Layer 3 of a small transformer language model trained on English Wikipedia (8 layers, counted from 0, width 128). Numbers have three digits each and are written without spaces.
A neuron's activation on a vector x is SiLU(gate . x) times (in . x), where the dot is the dot product.

Input weights of the MLP neurons that the questions are about. A number n stands for (n - 500) times 0.00086.
n16 gate: 565686450311549355353459422528322413517725423445459521419603500310393532522580637575511604660412436575545599407496352306392535490568542532662351759621404453507503778693475579482655264610347689429529422361453628507542527579510350569579419326604652572455345497510490389347583652289323635700359486558621401420461510398582587448544564511416386538421408751728399411436783337596510723549463
n39 gate: 460643488207712582500580515470669601514492621412544500622666697500630375594553353542637675543383514891334430522561386354477575361624454436273561488619551569500467489539348411580500549647529504478527519362733725579492636504450463634396462365384356349418319398530291504603666377223463421184511345482466224725599575562569309545394438508440496372607402395339391317550648489775585511508778
n70 gate: 583503574391503678534586570633465582487484503532701631512542290316520530977584542563555198582246667632439583458327552481510467487561374589444456261591481516435602416637520529357497451375422494544544440497665410553503535526606389315369249572551494523549467586548567513440318461654477512671543497439366600274477578420694428513484585592660603402353563405545343387527464500613481592562392
n77 gate: 326553446460617462560606425305631531645571560558329324549572669756432825603547490429419424372440676386448631452532490538683644616598493373380393308344493439346602483445728593496624371438456486503367536604827568228479479545503364545698701392446445573424253398483256581604453385432316565542369383566539524489411520660410504360469500528661436437428486460497668294532486507657611544623309
n86 gate: 456395425467518503477466361434603326410504535629548561558510543493401511442622418571540300696637728404548466281486551639584458510557599580293421468531384449507687497358528431380475587408420473446557592589601408282664616696411368407693353587572521538497633345438592715646436507200693488427721302627500387448585338378418761521405550648743397612543468594575510398489493862614593389336554
n125 gate: 455593425545383493354561355355321570446493750610403276485392568451409537587427455541507395590453522366396373582470565510370553779353513547648399541345598539427613350659335503517624659631392536343476561419581642584463334428620536415408483659637661392431436410448698356693469497371510704603711370572622493723429440468568680407455580614305503463561467355552593466507520716351529436367620
n154 gate: 342702415407450484316420452513438507443457676652581419656578571493322354476572452342566592500430405432575367513527438265464394348306500576643566469382432644362687435607523722567693605435427692462503315611487332480536506474638395529483447355391559536533790615546426487490704582436552660490393455591611487401349396461402565321439583673503362583618463528564467456406694378470529641226645
n205 gate: 471483483542560480436581406371415280398604752693572520571566440493632429507411376283510414434389645425589487530581671721493396467579676353618379589586474354500607382437463540486675596536350434445442429589691625426607621638798527355517534457613447424447510448602598297554545348486563406731446323589572454490388462390179500440559674648317425563538500441568583304578476704595385578527484
n228 gate: 438481691562665356629417391515764333343601455628646592479544500651424391586585471352566326453350561588427540515481507493414354601235182601545653477548621449574685606379583327572432403357507419644523568683688409410563540566642493485550436615392592474230523536434361277561236470821485513324361518515294357601496528348435415451289727477415356537603459776311437557523504493641585797660605
n254 gate: 449414584531593487547344372513264395576573655442484574625558641734564480441675381330655178620467566429574539393577461542395372405534520484440734510422484580523455477462567283503749533329431555605534380456538523318470738562609415373443586562351510714464447455558587671490571529584418460744341294565231464444463550558285452441510592487448386441614427603580487567530673522396494468431388
n278 gate: 539344581312478446514423507414599507458456475669595463530638642682272660530531542665587504222344493479493482691658571489309565446433398554445459574375733752428525422504372383361606457567562642469319438390714639391558581315538676414622438363437308415521544399493556524419481657356650652471602479571261507294270538416522609576616730296453639457312485384286799548640328556614461367406360
n314 gate: 645511485596340542608445459714441458524589358507493435543559431577554664600574476576430444360397415319316483486698444510479684316562464731504349485595486634348820378308586217482471542344338510531424687489517568404500403514517535364652539511536441636458621551479538432734420563420609631582346413434493490418246601617652382635590497782377360426269532463414511618522554517705849702507359
n16 in: 442643503334570405414455403622431430503590266516484442614493467421409359552522490632469490486861350624386419490480418364560696523503335480426645716628461216364419477521554470689654368520440539577646628524658433436530445349279497392456446556168690533520540358356594545490490470582596535573721392605629451570507317474503576613464645607487662443558433469490434608578389568534569436287329
n39 in: 787688678404357693419527321314458511575475361593486678480594367528529700392399552446737570445454449646458510437759444659472617585493313276418716609335438517549486584541356458360696613608547521394431684384497525611340441566530479374377454472464325423370529414738399674644638591554349307656675503315435430755224524531504493631445497446352327496518382474403557532554536466367531576589524
n70 in: 465646367497396641453421349458490629457604435440525566506615610398596526388522478569239449746477603338319583589638299636416458575380661542441537433490459428435547739409680583513533352640370303350434536470462405370588408436475510638294389484557391822462647538526601378460500323517667443484585322494526484604602488547440473494424553337384559532553542544279442694520713667447423582526475
n77 in: 469655612537264245497625331835554519488574590585503382506582434513699442561491622686473430359545531563475500399575494603584442497520572571542411447408475550359513285587591341448448398364383418494648405641597330338494421592488481417694633410560478519414296488700412444431682430678522477600581405459438418590425439487582276593356599532494216477549639510581487386621624447601481400388350
n86 in: 452509326452528439527563518534494457497261553418500747480512461460484553775650449371348641452264673394609700373305546503512562519611356531444509465427376494392545503384500576425597623567468558291639491651524444587574461390603349512535475355392466238561528539372630515598475466494610750500503452421443403655581553410611510410693557469491638426664544519584358375491610485679479533435422
n125 in: 544532414292341257410606340340620545593597772746456523515475566513398484446497321500466382356354599481209449446398706569452384661370529329552445347506560466510481731554513452660529503437442481578497428497559503406513604316479352516474506532410497497372704522500311363631563561559497503306692563449507601642366580491632483526491534701490588477553468399409661487595565616713525687494462
n154 in: 507410534507658397484315445583503300554524372493337568562579449569514634552440360385301431371416687523497667493612539650460436644390453453288360617348686422453539677517574688639598400431679631448445473592678320362731480424465553322438752523421553434427497552431572609517661507466719435460406457408575421470639579279483674343236397537447558547681473642523623470391689416660523490443503
n205 in: 632409381335386465457513591381465516450448370557402543527421546471595429446417595310618631742455512560529528662500437381616607571420523299581488573538462685548525598591546548660598262567213579397421457418616657399539405439448667468553428847387611675324763544538468565326619394573676401426507563484428535623542494293411476578475556383477552406596536668535552605378565588424630328445553
n228 in: 635336799278443662612507375670434507435668600580354700543430443584464425727493521247507363315615521664636451430630556427518404543416421450769547423500618310539600734496258521738536465622497325459547330634763644518450531402473443493533554447416623532327539348479507476464460599529419547589604298479511315525482341438595493340521400432422482254722625600365397341623594500743447448383559
n254 in: 581436510560352573613404456503538369341577532241391585470538506509555391500558481451313285577455752528575318221591431509490602631526487407552634523614622667481783648283545500649635401475616305679598490383416357609615441588442510579696423392490544550554484562661584454637451367392503478526397503484582657532390436522660397375516485684411545404526519384375344542438581609471396550548581
n278 in: 747409600395297479523497662579551542384531350453439862445456413284669374453431412426388462316542600422517463684426582544490667413593676716584602564431439466410426575561662596373619590401387722698482578560641651605375564473388656407649430286550367367524535470384595420380703352272517436528398500592369531636612609561372403528436698472735489288493462652666351518465489490571527473528625
n314 in: 556663467543401497512556419544397427595551583478472523512531560736532753493455512555570550593391580391409378534620459540637261484661658196574518661494578565544385541264494616384368535378509622472529497549528490417392422535412402708526522268402509487468461549594594479500585443614500609733224650259578475494355630562598467462562380641510523474354571530360510600756474342468550611615385

Each question shows a token from some text and the vector x that enters the MLP there. A number n stands for (n - 500) times 0.011.

" cle": 464519492543439477546553634404458603605542544465509398487497556441382603654607602568371400472499470537704518426445415525414382608576628566401354435333455672543485570499538446487622452444535466379280511500548492342541468581522323479614421400559602560371557372437459643459608327442336551586577544566387403377446578570590377472593549564462460456601368516556565554453537518459455509504640
The neuron with the highest activation: n77

" to": 560573568417445614367516535538556605345380470557519534285520390475423570451542652493412416634398512419538386508463570528374467529428483534486460451478502507450565462571514505305475501490371480645597431559531387576450449406274536555630561529505460600539682445465571549465584442599481702530559415486663552538664454495518613538546524491423467437567356475528548523596557577465390371488522
Which three neurons fire most, strongest first? n70, n86, n278

"ack": 487433487560376605443336426572634450377546512542457444442342525448532506455316546467471454526392509568622477460439510558504508370440453577554515616403541420416590520433364553491530541634582469375585456551279458469553631585617683563471565621293502480485552517597552681502616473637537370538426599484379489486386571543586501436542542629560518488665525506445365434527566398490368556450551
The most active neuron and its activation: n154, at about 1.4

" Florida": 580354625535457541600496380458493582655480469497566438494447457479599543526526547537420359491419505529741465562522506517693517409339592447617361466482428354579519452506605501518610589486477483522512419560219340437484547644450573646517591604519464547358477488533658572456539490440507432523466416456512517440542467669525740450412551613541433488366399364427304555468520560527477466445551
The neuron with the highest activation: n254

" fig": 644457466376522441556651482481416490654415601332512551432565549375498371599385676443468613653496410538473649555580644604320581293459500481434392550552581511521499664457412463648472540378474543440424497459546561531419558607527439480431498525499648417653537472357553674460391512520533371614406473536454351464414513486323429495540499542411463528568439462469548430569583567485492403622419
The two highest activations, in order: n205, n39

",": 565376366436472525475493457531522530522479414427504453295467424482467575581406530486593571516580479363674455520464551344545536483520438508540468629392605380498507508546518533501516561654534443564485510481368646443506597565282522614560424382500543333529516488312453493482504500593520698451468496406566508457539557590365430370613612646568385577518518492482565477554522645591259490604513
Which three neurons fire most, strongest first? n70, n39, n278

" after": 621422499620531560326532555521614507516480487531405408322480359533498506488554567563536390542437479367538544490425600508530430514366498481427317480525515503414543651623646505536365541571421468590565513528582520489490523483379470403664465606510580550557528453378602474529488431466568688430571583440668465595620475412597552445495606422631566540487495398450488393453457442533446319397531
Which three neurons fire most, strongest first? n86, n125, n39

" young": 728425558518562397557510535485613487653409558492508557512404450607611490591480486544517429478395569550484551525388539600750540307604533402408436469458515422467542568503526512503401634331423368506368447484527528584423352565325539640652578613577511559367460417574590602425519393547437452512539489559486561442311479489543376592655509387487552644491430517584546264373508489509513361527484
The most active neuron and its activation: n77, at about 2.6

" born": 412573577532600539418446445442478582445394600494475493475433407503667447493346496453542518410387482475610563573494477573471609515564646425517499595578408469570534473464416448685494423388419422454204437593547651666463484613613468495546604610451636598423525463548520679539467495514501473461541366412451566494322419560446377358605503482371600618506480667502552523565513570663232362458544
The most active neuron and its activation: n205, at about 5.3

" of": 654440555614533656353431577472567567365433528446516530255493388508548469451535560473616445619594533518577455485584582564514594475433492503467385443517569441540556587629402502507472517538451495652384442577559566363632590486285538481517544521559534541470574359391526399489451441481457686529506537462472560649478442472492560362396581380637558435524532499397583479488486450492395359516458
The most active neuron and its activation: n278, at about 1.1

"lying": 532605463558591582500503557576495510461493578323553562380393411505451497541602671473413421692581652652562522540497551530439479565542464613532330421481355323519438511358393700494501594393484538523385502545467600338544577603355563468576377477567622497512468662590577550363541550435570453422452436435503461405537444493327572385428486563597468537549528481347401484375605658576554436429500
The most active neuron and its activation: n86, at about 1.3

".\n\n": 438439679451398482397610529641548424525407505552468526387386384537531477367625436664467547673568463399629548576505442512600559634446665316537488524599582616530438407531411454551472561596522431408561395473612458591397474512405483377678553463471479579572469455511583467475523543577355660427361489434566513611446564513411616546523434503378493497489525421438618523533520371545440323461402
Which three neurons fire most, strongest first? n70, n154, n86

"eral": 611602619670425516362552672499487494508368644542507332434358505542557555417422449383565511477624545585563613593425418618417420650535418593409631470462458430544542566334430538446416518633578466596355423484488529500587665541483403454468468695470485478451478606472607515565595516332521471540448558392455456370554436377555431458455302474677517572505490411541641405335535584286524446504522
The neuron with the highest activation: n16

" family": 573589797494485518464474458484550441411530477585530343542528444530561474458387599488505516425442431597542426576462428410596455485599517334426526458554428513533622625586459556622591402184487524544531385437525541543381520624436335524399696486381560398356487380487501495306425573413493433577491526563422552520559482681524619426594499509562682541486553636505498327629571594581410531388537
The neuron with the highest activation: n16

" mon": 640525245391507551498457454349435401595471521605642652447462586559553576445605485512466479516490570565626532417597524375614456406529472394667471512491583503516490530658426631505401462263434459415452554503496560554476548483513432519662468587525499405455506490497563740424421437354380405511425479452562419606447685370415456565648436503456423424464521394480529531461449572504531453692455
The neuron with the highest activation: n205

"hen": 398530528413549523402491468415539337511569381630563625560540608377570668573447443540555510500552493622335588416529430540398424588727398483767384454451499401538588609556649398533599550532413413605634501337457584513452475466385431541421433343398530543693501506404413507495470574514593444482446468450439449511472513301524545335559574531495410475504644614439397535521548448656544434607438
The most active neuron and its activation: n16, at about 3.6

"act": 470593622602427605509617552484424498533537479476524565391594565414487548530417500567541492708478468492407606441345385515541586446423499506372573437473453483455408654517435675521441629583671463467351491481451364401680591453592528573475575439512184552567510439505610587488602503495451422402369564410584415495416655420542433556494293582592470541507505483544380467434660613478433431454443
The two highest activations, in order: n39, n70

"2": 482523491544575610475499582479491343495470386538608382471623470479475629494585421476566387487465828645431482513457327526560405408484499508484513586498534528489484540473489443462566548511650439610495503481447542537537508439459603512402451545576510616481517552338493743419434522422457481448460459459459566467313576588578383289557556525502370506584661523376307552595502291436468542384585
The neuron with the highest activation: n254

" comm": 504516484471576552536360451324326380508534459334470518465652504424528517595444590656377544593521402557605554550529563688361466411429494328258434508430632499505567528482527614603367386360548488435440637420657401590510590610467456565609502581530409550532470545531580614421602474603450431632303550502437479546577526456376331547541397476509342451527492505514640562524545540594487509562437
The most active neuron and its activation: n254, at about 0.69

" real": 535636455550473531547547485357589467594379633384553503433611500510631537533495461609518484381474454444440669672503555558635351514575539582350318471340464449434474613491453447524546444313452370570369495431691493478472482586610251438502537540560583527559519531390574644587586401587480422426478444614612480510528434471433573469489343637419494591507519581476581498437613554535491344411440
The neuron with the highest activation: n77

"O": 398450384565622657518504476475503477522601626411443524496358572572423479416442571524436591627566568536536475610523468369385503368431472346632446433470463466435555549650476426550544441597464490591528625587546384516531632420314553497489505399606512609527421492392449687573544572513583433359608474390480592395596451662400466596634649260482476506518597584449397337559520372407322460510462
The two highest activations, in order: n125, n314

"6": 534451395565516634563380346499397393590539455399342442442482339364600524509644335387577525498470436596417380545510506550553588556567541470529548508560518655606517456493483462511447571417708425605365471518471364559516500566460465461492537617528578377486560551610502562535449484544502470520448565516542640487646340576566450465610416443634439522610621490493508467447537547547484320411496
The most active neuron and its activation: n254, at about 0.3

" Up": 436502508404502598409573401512442448486605539525533466513566514448530385451474523673707576511424417601542354488461425672331533492502450358602411584441588337487464544580487523583356472440542492381498564596539540454343604526506468554574391674466540361539512570498485606595382399519441529568559364470752426478596717310488550501650648526490524419421418322443436391555484440667510463479567
The most active neuron and its activation: n39, at about 1.4

" first": 526648520629577588475484445638394414597554394514533438538491379356490424597514590613396515632403557464560588614567518471696431525469655499407388416547584481443600463374612522415501373486435373527336569520583458492427489659361510610540473569460501608373489353599695545540536486596442488433552493455477520475580442438541299547527310436559451639474544547451415477480641559569314432380507
The neuron with the highest activation: n70

"ordinates": 530491661508395555382263450436563576533562551415511433367439506688464485562518542599459568458446741416555533537561597456571379343619547554457557461555499578477543466442517487671470482367392539598456476422594659449473526451667418413419655524655536412507415555486529570353409382469489521456518426384541437455435487541474544265476534457422572434543627532482388613548574628620426492526375
The neuron with the highest activation: n254

" now": 533597344512467615398500436566414512599408482511354372392550351390676559620540576602564514551424415601572514574513499547504310509470539485452445438453350440439427563532647503508593606542455455489558533548584434599364480564362431468550532590477500392613498501492588584641547543580404558417423487512555592592574415455612609413615374666580642541453474499463366412425457707452470410418487
The neuron with the highest activation: n86